Layer 6 of a small transformer language model trained on English Wikipedia (14 layers, counted from 0, width 128).
A neuron's activation on a vector x is GELU(weights . x), where the dot is the dot product.

Input weights of the MLP neurons that the questions are about. A number n stands for n times 0.0072.
n26: 24 -14 -6 -24 8 -34 4 -1 6 34 -33 15 1 -8 -19 -13 -28 21 -2 2 44 18 -17 -10 3 4 -11 -22 -10 -10 22 3 0 -14 -7 -34 2 14 -31 -11 -22 -7 1 53 31 16 -24 -6 -22 3 35 -1 -8 -11 -3 0 -17 17 2 -3 -15 -20 -8 -14 -14 -7 26 7 -4 47 17 -41 -32 44 21 2 13 12 1 5 -17 5 1 -11 -18 13 7 -4 8 -12 30 -15 12 6 -6 -16 -17 -51 3 -30 16 23 4 7 -2 15 31 -14 -19 8 -12 15 -3 -20 25 -2 7 10 22 73 -20 -48 20 26 -9 18 -6 18
n69: -1 -10 12 11 8 -38 -12 -11 7 6 -16 -7 39 -30 -21 4 -42 -3 -12 10 22 3 -23 -38 2 -11 -16 -3 -10 -46 -30 16 1 -55 -11 -36 49 20 -37 -17 -15 22 -20 33 10 -22 -45 -10 -4 -40 16 37 -36 10 34 31 37 26 41 -1 -21 19 17 15 -15 14 -21 -29 -8 22 -5 -7 1 51 3 -24 1 5 -2 37 22 9 3 -5 6 28 35 -11 20 39 49 19 -46 -16 -16 -29 -57 -41 0 -34 -42 29 -10 -13 13 5 37 -2 -33 4 11 37 28 -10 5 -32 -9 -16 38 27 5 -25 9 -25 -6 27 17 5
n111: 45 -22 -40 6 -24 -1 -4 15 -18 -3 -39 -25 14 -3 -9 -27 -26 34 -28 -22 16 1 2 -19 -8 -21 -6 5 5 -13 -6 21 -21 40 0 -15 -18 -2 9 -28 1 19 18 2 -48 27 8 34 1 17 -1 18 -29 0 57 -8 3 35 -14 -30 -62 83 -54 32 21 -17 8 -4 32 18 -24 27 -33 14 -35 -28 -58 -3 -25 42 -37 45 12 5 33 -24 -8 -7 -34 -2 -29 19 -3 54 -14 9 22 -47 31 -1 -34 30 -2 -23 -28 -53 3 -35 -34 15 -8 45 31 -1 -2 15 29 6 -35 21 6 -17 -2 -8 -15 2 -6 13
n186: 44 10 -4 -32 13 -34 -47 -20 24 -10 -7 4 -12 20 -7 12 4 46 -33 -50 24 -7 -27 75 -23 62 13 63 -39 14 27 31 -30 -28 -34 -32 -20 15 1 -17 -4 -17 15 33 -24 -6 -40 22 10 -27 40 -14 17 62 16 64 18 -25 -73 -20 32 -7 35 -56 -23 -20 -11 -18 5 62 18 16 -12 12 13 7 17 -21 -71 -33 -1 11 10 -46 30 56 38 -44 -23 16 9 -7 -94 -30 11 -10 -51 -28 -20 -8 24 -33 -39 -22 7 7 -21 -30 6 45 0 3 -24 -22 14 51 21 -33 41 -21 18 -41 47 -18 -4 -8 24 -11
n190: -4 6 -15 1 8 20 5 22 -30 15 5 -4 -8 -21 5 33 8 7 -22 20 43 -25 29 44 -4 -3 1 -24 21 -30 -15 4 5 -31 1 24 11 -1 -21 -1 22 -8 29 18 21 -13 4 -4 -8 30 37 23 -45 36 23 17 4 -32 -20 -4 -7 2 19 -29 -16 9 13 -11 18 21 1 -34 -16 -11 24 -38 -5 17 -8 54 20 11 15 -18 -29 -10 12 -6 0 -9 25 -25 15 -1 -32 10 5 -16 22 10 -14 5 -12 -2 18 4 2 -4 -23 11 -10 -24 -29 -52 -6 15 25 8 -10 -14 16 34 4 9 -51 -22 9 8
n205: 13 -11 -2 11 3 -20 8 0 -11 28 -21 6 -21 -3 -2 -34 -9 5 -9 8 5 -3 19 -6 -4 -15 -2 -4 37 -17 19 23 16 -38 -8 -25 -18 22 -33 39 25 38 -1 27 -3 11 20 5 -37 2 0 6 -12 -6 23 20 12 10 -43 -13 -31 -8 -5 -33 -8 5 29 -25 15 29 24 -4 3 -5 13 -34 -11 53 -36 -3 11 15 -3 1 -29 -30 10 -17 16 38 38 30 -2 -4 -14 -15 15 -14 27 2 29 56 -3 32 -18 -3 33 -28 29 9 23 3 10 -63 -28 -26 9 2 22 2 -21 -6 5 34 -4 -10 6 -10
n287: 42 -10 8 25 4 5 -27 -2 -6 -29 -47 24 -70 -35 6 9 27 21 -16 -35 3 37 -9 28 -1 14 -27 -11 -10 27 22 10 53 5 -37 -44 -15 12 8 -20 -7 15 11 22 32 19 -11 25 6 -5 44 15 -27 -27 -3 32 -47 6 -8 -4 -32 9 -12 -17 -10 -50 8 -18 -11 20 11 -4 1 -17 -3 -51 -25 -18 -9 24 -16 -15 2 15 45 -15 18 13 2 20 69 -6 26 -29 -9 -25 -7 8 -21 11 -37 32 -27 -5 -1 54 -27 -28 9 -2 -14 15 4 -34 -9 -30 36 -4 4 1 -12 19 41 -17 24 -8 21 -51
n296: 9 -2 -1 -2 20 -37 -33 19 -23 13 34 23 -21 17 17 27 -18 -4 1 -5 26 -8 -54 -6 -28 23 35 -15 -14 1 -25 15 -2 -12 -19 -15 34 -14 -8 2 20 -55 -14 14 21 4 4 -66 21 0 7 -1 25 -36 -26 29 8 1 -4 -2 1 0 14 14 -8 -13 5 15 7 7 -23 -30 6 35 -19 -50 -5 -33 -10 45 23 -13 5 1 11 24 26 10 -31 38 4 -41 -23 44 -10 -13 29 -14 -23 5 -21 -49 -26 -9 -25 15 0 22 20 -19 -12 -27 -20 -1 -24 9 -23 -10 9 46 3 20 8 10 -19 29 -2 -47
n298: 26 -73 -14 5 40 22 -34 -38 39 -1 16 26 -9 -35 -27 4 6 -5 -8 29 -9 4 -31 0 -21 -23 -36 -54 27 22 -17 21 9 -13 6 -17 47 60 16 -32 -12 29 3 24 -21 -57 32 -3 -49 14 -9 23 19 10 38 29 11 32 -42 34 -40 -7 18 26 -34 48 -12 -36 13 -4 19 -2 -15 -34 -20 -11 -7 -52 -3 28 -20 -1 0 6 41 0 -61 15 -35 -20 -18 -9 -4 18 -17 6 15 -73 10 -51 -2 -33 -10 12 -24 6 23 -15 -37 17 -48 -2 33 -17 42 -13 -12 -10 -5 -3 -11 -38 0 -42 -36 12 10 23
n370: 47 4 -10 -25 -5 43 20 -29 -21 -25 -41 14 -11 -3 13 -14 -1 8 -26 14 14 -26 32 -22 -6 32 18 8 45 12 -33 8 5 -22 -41 -12 -39 -37 -1 -23 15 -22 -46 -14 -23 24 11 8 18 -33 5 49 -2 11 -16 11 10 3 -3 -14 -29 8 12 -55 -14 10 -9 -22 -18 11 1 1 11 -40 38 -35 9 4 33 13 6 26 3 -15 -47 19 -12 -18 -6 12 11 59 -17 27 27 -24 -19 -10 -24 6 36 11 -14 -7 -13 13 39 -25 -6 39 20 23 -4 1 6 -3 13 23 -14 12 -4 -23 21 15 13 42 -15 3
n400: -24 40 4 -6 69 3 -4 14 -9 -17 11 -4 -8 29 -34 -19 51 1 1 -33 -6 -4 -44 25 -30 -16 -35 14 -48 23 23 36 -17 11 -27 -24 19 -13 -24 -10 -26 -2 50 16 8 37 10 19 22 -13 -9 -1 -18 -50 -24 3 -67 64 -53 -11 -6 48 -2 24 -11 -35 -26 -10 -3 44 30 10 -59 -4 -2 17 22 -37 12 -20 -11 18 -7 40 -28 7 42 -4 -30 -3 58 12 -49 -21 -57 -5 -29 -33 -27 -40 -21 34 -23 16 -35 -15 -19 32 56 6 -9 47 22 -36 29 -17 15 26 -34 -25 4 13 37 53 -1 -24 69 7
n495: -12 18 2 19 -14 -16 -48 -30 10 9 40 17 -29 -2 -63 -14 -33 -15 10 -26 -27 31 6 44 -14 9 23 17 18 26 -25 2 17 -26 -32 -16 29 49 14 27 26 -28 -35 -15 6 -17 5 12 17 -15 -4 -38 21 6 32 60 18 -61 -14 28 -15 1 4 -10 14 -18 -43 22 26 -21 25 -45 -52 19 16 3 -15 8 -17 1 12 -29 0 8 13 -13 10 -23 26 29 42 -1 -24 41 18 7 30 -25 -1 -20 13 19 -4 -20 -28 -20 -24 8 48 -25 46 -34 -6 -7 12 -35 -1 17 -62 37 -46 -8 -27 -19 0 2 9 0

Each question shows a token from some text and the vector x that enters the MLP there. A number n stands for n times 0.051.

"a": 4 4 7 6 6 -1 -5 7 -4 -2 1 2 10 8 7 4 0 -7 33 -9 -11 14 2 0 25 -2 -4 1 -1 -9 -1 -44 2 9 4 8 6 -2 -3 -17 0 2 2 27 -10 0 9 4 2 4 2 -6 3 9 -12 1 4 4 5 -6 7 -2 2 7 -5 -1 8 -1 2 1 3 7 12 8 6 4 -1 10 0 -15 8 1 0 -3 -5 -7 2 19 -2 2 -4 -6 -1 -6 1 3 19 17 9 10 -1 15 9 35 8 2 6 5 8 4 -15 -4 2 -17 1 7 0 0 15 -2 -11 14 1 10 37 9 -7 6
Which of these neurons fires most? n205

" Bro": 4 4 10 0 -8 -6 1 -10 5 7 -6 34 9 -4 13 18 -4 6 28 -21 -16 15 13 5 16 -14 -12 0 8 -15 -7 -45 -12 0 2 9 -12 -17 -3 3 -2 -10 -8 -16 25 3 16 -13 3 -8 -5 -6 -15 15 -13 20 -8 -4 -5 -1 15 8 -2 -9 -8 22 5 8 -1 3 16 16 31 -3 8 11 0 22 4 3 0 -6 0 9 6 -16 -9 8 5 1 -4 11 24 -9 15 -14 0 16 -14 5 9 23 28 24 25 16 0 -18 6 1 0 19 -9 -8 6 3 17 0 10 -1 1 1 -8 12 -8 12 -5 7
The three highest activations, in order: n370, n205, n287

"l": -5 21 0 3 -8 -5 11 6 -3 0 -5 8 17 13 -6 -14 4 15 40 12 -16 5 12 -15 21 -7 -5 2 -2 -5 5 -57 -9 2 -3 20 12 -17 -3 -13 8 -5 -2 0 -9 -3 7 7 7 14 -8 20 4 12 4 2 0 -3 1 -6 9 4 11 0 -3 8 13 -11 3 3 -3 16 3 0 6 9 -1 -8 1 -7 14 -8 0 -17 0 3 -14 25 14 -8 -2 7 1 -6 6 -15 1 8 2 7 5 5 12 16 21 -4 10 11 5 -8 4 0 -5 -15 7 14 8 2 9 9 7 1 -25 2 30 17 -9 9
Which of these neurons fires most? n370

"At": 5 36 -2 2 -16 -6 16 1 8 -2 -13 11 7 -1 8 -7 -3 -14 15 -5 -40 4 9 -2 22 8 -17 5 6 7 5 -54 -26 -11 6 1 9 -18 -3 4 8 0 -7 -7 14 6 29 1 14 12 10 22 6 5 -4 17 0 -10 3 18 -12 14 9 -11 15 7 14 -2 -6 -22 2 19 -9 -11 12 6 30 -5 -1 -6 10 12 0 31 5 1 2 18 -11 -4 10 -1 25 -32 15 4 -10 -11 -11 5 -7 10 17 12 26 25 -1 8 8 -11 2 12 -2 -13 8 13 8 -2 21 4 -15 3 -15 -3 6 5 -3 9
Which two neurons fire most, strongest first? n370, n287

"ames": 0 34 11 -5 3 -2 -10 0 4 -4 7 0 15 15 -8 5 -5 -15 22 -6 -25 16 6 2 32 6 2 9 -9 -7 -15 -47 0 6 32 0 -1 -4 -3 -4 0 7 17 20 -18 0 -14 5 -13 -2 6 -10 -7 3 14 5 8 12 -1 4 5 2 16 7 -8 8 12 3 7 9 14 25 22 10 8 22 26 13 2 -10 16 27 0 5 6 -4 1 16 -10 -11 1 1 -1 -6 3 -10 -6 -11 5 4 2 1 -17 8 10 -10 6 -1 -6 3 -11 7 -10 -16 14 22 12 -2 19 0 0 -5 1 1 15 7 -6 -1
The three highest activations, in order: n186, n69, n26

" The": 12 11 6 2 -6 12 8 -7 -3 10 0 9 8 -12 13 8 9 -2 2 -12 -12 -14 11 2 55 -7 -10 -8 11 -6 -3 -62 -1 -13 13 0 1 -13 -3 -7 0 -7 5 4 7 -2 11 -4 0 9 -5 5 2 6 -6 -3 6 -10 -3 8 7 3 10 6 -5 4 11 16 -5 5 14 5 -3 11 10 22 1 29 -1 1 7 2 0 14 2 3 9 13 -30 -10 -11 -16 20 -2 9 5 4 19 14 1 2 20 5 16 7 -2 5 11 -2 -2 -2 -14 -8 -22 8 4 4 -2 22 -6 -6 11 -19 0 3 17 -8 -1
Which of these neurons fires most? n190

"ights": -9 22 9 -12 1 -8 7 0 -4 1 2 3 9 6 -10 6 4 -1 21 -10 -15 0 12 2 32 10 -5 1 -14 -10 -10 -65 7 14 16 6 12 10 -3 -9 -1 7 0 15 1 5 -12 5 6 -2 8 -4 0 3 2 -29 -4 17 -3 2 5 8 11 19 -13 -2 8 -6 2 17 16 38 26 10 11 23 26 1 14 -8 5 11 0 19 6 2 3 12 -9 -5 1 0 3 -7 6 -16 -11 -15 -2 3 -1 11 -20 10 16 -2 10 5 0 -5 -12 8 4 -10 12 22 8 -3 20 0 6 3 -4 10 2 11 -4 -4
The most active neuron and its activation: n400, at about 1.6

"ones": 1 22 13 -9 -2 -1 2 -1 17 0 6 -10 13 7 -1 -1 1 -16 11 -6 -20 0 -4 20 36 11 -3 1 -13 -4 5 -54 9 21 34 15 0 -11 -3 -13 -1 -16 6 16 -9 -20 3 3 0 -4 9 -7 8 -2 7 4 -10 3 1 1 9 4 0 10 -10 0 12 -1 7 -10 3 31 28 7 13 23 20 0 1 -13 -6 11 0 5 16 4 -4 16 -9 -2 6 -12 -13 -8 3 0 8 4 3 2 6 -5 7 28 8 3 10 2 4 1 -6 10 -6 -12 15 10 0 -2 7 6 11 -3 -13 5 14 -2 -7 9
Which of these neurons fires most? n186

"H": -1 -3 -2 -8 -18 3 2 0 1 -4 -16 1 7 10 7 -2 -4 -1 13 -15 -19 11 18 3 39 -12 -11 3 1 -9 -13 -50 -5 12 2 16 1 -7 -3 -18 15 -1 -2 3 8 -4 8 -1 -3 23 -6 17 -8 13 -1 7 -1 -1 1 1 6 23 2 -7 11 -11 13 -2 0 1 22 -16 7 0 13 8 -1 10 2 1 -11 -2 0 30 -8 -2 4 15 13 0 3 2 17 -4 18 -18 4 25 -11 1 -4 15 2 27 6 -17 12 -2 13 -3 0 24 6 -8 -3 4 16 1 7 -9 21 5 -4 7 -1 12 -20 9
Which of these neurons fires most? n370

"em": -1 3 9 16 12 -3 -3 10 -1 12 7 -1 13 13 -4 19 -3 -3 25 -12 -18 0 5 11 2 -6 6 10 -5 -2 -22 -33 0 0 11 22 9 -11 -3 -3 13 3 18 21 -11 -4 6 5 -3 10 -10 -2 27 -1 5 -9 -8 -24 1 7 -4 6 -5 -13 7 -16 11 8 5 -18 21 18 1 1 8 16 -20 -3 -4 -10 -2 2 0 15 -4 -5 -10 1 10 -2 -10 -1 -14 -19 9 7 -4 36 17 8 11 18 13 18 3 -10 3 -4 2 -2 9 10 -4 -15 5 11 -2 1 8 -7 -13 7 4 -4 30 8 -9 9
Which of these neurons fires most? n495

" &": 10 29 10 5 -8 1 -1 -3 -3 3 -20 1 12 3 10 9 -7 -8 12 -17 -16 20 -1 2 36 -3 -2 -1 9 -9 5 -60 2 6 16 19 20 -1 -3 1 -2 22 2 22 9 -17 2 10 -15 3 0 -2 -9 6 -6 7 -11 -1 11 12 13 7 15 -3 -17 -17 10 0 14 13 10 2 15 5 5 21 -9 6 0 -4 1 15 0 -8 -1 -4 -3 35 13 11 6 1 12 -2 3 -16 5 2 -8 5 5 7 4 2 21 0 11 9 -8 -12 -3 1 -16 -14 -1 6 10 2 11 17 1 -9 -31 -7 -7 22 -22 -1
The three highest activations, in order: n26, n69, n190

" to": 4 15 8 11 -3 -9 7 5 -2 4 -7 -1 10 -11 -17 7 -15 -4 10 -13 -15 11 7 -5 36 -7 -2 3 0 3 -1 -68 -13 -2 25 -1 -5 -4 -3 24 1 21 22 6 -4 -3 -5 10 -13 0 2 13 -12 11 12 -18 2 -11 12 1 14 9 15 7 -17 0 10 14 -1 -1 22 -3 8 8 0 9 16 -6 16 0 -2 10 0 11 2 5 -2 11 9 0 4 13 8 -5 5 14 -4 7 -4 5 -3 18 30 16 8 -17 8 -8 6 0 -1 14 5 -8 5 -11 0 0 19 12 -13 -1 -23 2 11 10 -15 -11
Which two neurons fire most, strongest first? n69, n26

" II": -5 26 1 -8 7 -3 14 7 6 -5 5 3 7 -7 30 -2 9 -20 12 -9 -5 15 16 -11 33 -2 -10 -3 2 -16 13 -57 -10 -4 11 -4 -4 13 -3 -7 -1 5 3 27 4 3 6 -4 6 3 16 13 10 -1 -8 -10 9 0 3 4 7 8 26 14 -8 14 12 22 20 4 28 3 37 -1 9 12 2 0 -8 -3 -10 -6 0 39 -1 -19 -1 15 1 12 0 -6 6 5 0 -11 12 -1 5 12 -10 -3 9 21 7 9 2 -6 2 -9 -6 21 14 -12 -3 15 6 0 12 6 1 -6 -23 -11 6 -4 -8 6
Which of these neurons fires most? n205

" es": 13 15 17 -5 14 -1 17 7 16 11 8 -1 3 4 -19 -29 -11 0 0 4 -26 16 3 10 20 -20 -14 -2 -1 11 -12 -49 -8 0 31 20 -15 1 -3 1 -2 11 10 20 1 7 22 -14 -19 1 2 21 9 1 -4 -16 0 -1 -1 3 1 -16 8 -12 14 -2 17 -17 -3 -14 18 15 4 -19 16 11 15 6 3 -1 -8 9 0 12 10 -5 -4 2 -1 -16 -5 2 2 -7 -5 6 13 3 4 1 12 5 39 15 27 21 5 -15 1 14 -13 16 -4 0 12 9 3 -1 1 4 -16 7 -3 0 21 21 -32 9
Which two neurons fire most, strongest first? n298, n26

" lab": -1 -15 10 1 -14 2 -4 -4 15 2 9 -8 10 16 6 14 -2 -8 13 -5 -16 10 -4 11 20 5 -2 -6 -5 -8 -21 -40 12 -10 28 7 17 0 -3 8 11 12 0 0 12 -3 5 -7 30 9 -14 -19 13 2 -18 10 19 6 6 21 19 -6 10 -1 1 6 11 11 0 10 31 17 -3 9 -1 5 16 -12 13 -2 5 -11 0 13 13 -11 10 -8 2 -24 -1 -9 -14 -28 4 -16 -4 0 5 2 2 7 33 19 7 36 16 -15 9 12 -4 3 -1 -17 8 -9 -2 -2 -2 12 1 -5 -11 -3 18 10 -9 -9
The most active neuron and its activation: n495, at about 0.25

" (": -1 -7 5 2 5 4 1 -9 -2 11 -6 -7 10 -2 0 19 -1 10 20 -11 4 0 5 3 38 15 -4 -9 9 -4 5 -66 -10 7 29 6 -8 -1 -3 3 5 -14 -5 35 -14 5 -4 -11 -6 2 -5 4 -7 -4 0 1 7 -7 8 -3 12 -2 10 -10 -7 8 9 -1 0 -4 19 20 1 10 18 -2 -3 12 9 3 5 -8 0 10 4 1 13 10 13 -2 13 -10 9 -31 4 -5 5 11 3 15 1 17 15 37 15 -5 7 -5 -20 5 8 5 -5 -11 -3 16 1 -2 18 1 -6 -5 -12 1 -3 13 -20 9
The three highest activations, in order: n26, n190, n205

" Ch": 4 35 4 -2 -20 -2 1 -6 1 1 -7 -6 1 -8 1 7 -4 5 15 -10 -23 17 -5 -5 24 -18 3 -15 17 -9 12 -65 -3 2 24 -9 -7 -12 -3 0 6 14 14 28 6 -3 18 7 -7 19 10 -2 -12 12 22 6 3 6 -6 5 -5 9 2 -1 5 -6 13 -5 8 -5 10 8 -4 4 4 10 -21 4 -7 6 -2 10 0 16 6 -13 4 13 -5 -9 -15 -5 8 5 -4 -5 6 11 8 4 -3 17 14 26 22 -3 8 2 0 18 5 5 0 -8 4 14 18 1 5 5 17 2 -10 5 12 4 -14 6
The most active neuron and its activation: n111, at about 2.4

"-": 7 14 17 -10 -11 11 9 -6 -5 8 -3 9 5 2 5 2 5 0 38 -6 -3 19 6 5 34 -2 2 -1 7 7 2 -75 16 6 -1 17 -5 -1 -3 -8 -4 8 12 8 -22 14 5 6 0 12 -13 -3 -1 2 4 -7 -8 -23 5 -2 12 0 5 -8 -3 12 11 -10 6 5 41 12 1 0 22 8 -8 -2 2 5 -4 -2 0 4 -1 -6 -2 1 -9 2 16 -6 23 -5 5 -6 7 19 10 6 2 19 1 10 11 14 3 1 -12 3 5 2 -5 -18 -3 10 -1 -2 -10 4 -8 7 -7 7 2 13 -11 1
The three highest activations, in order: n190, n287, n205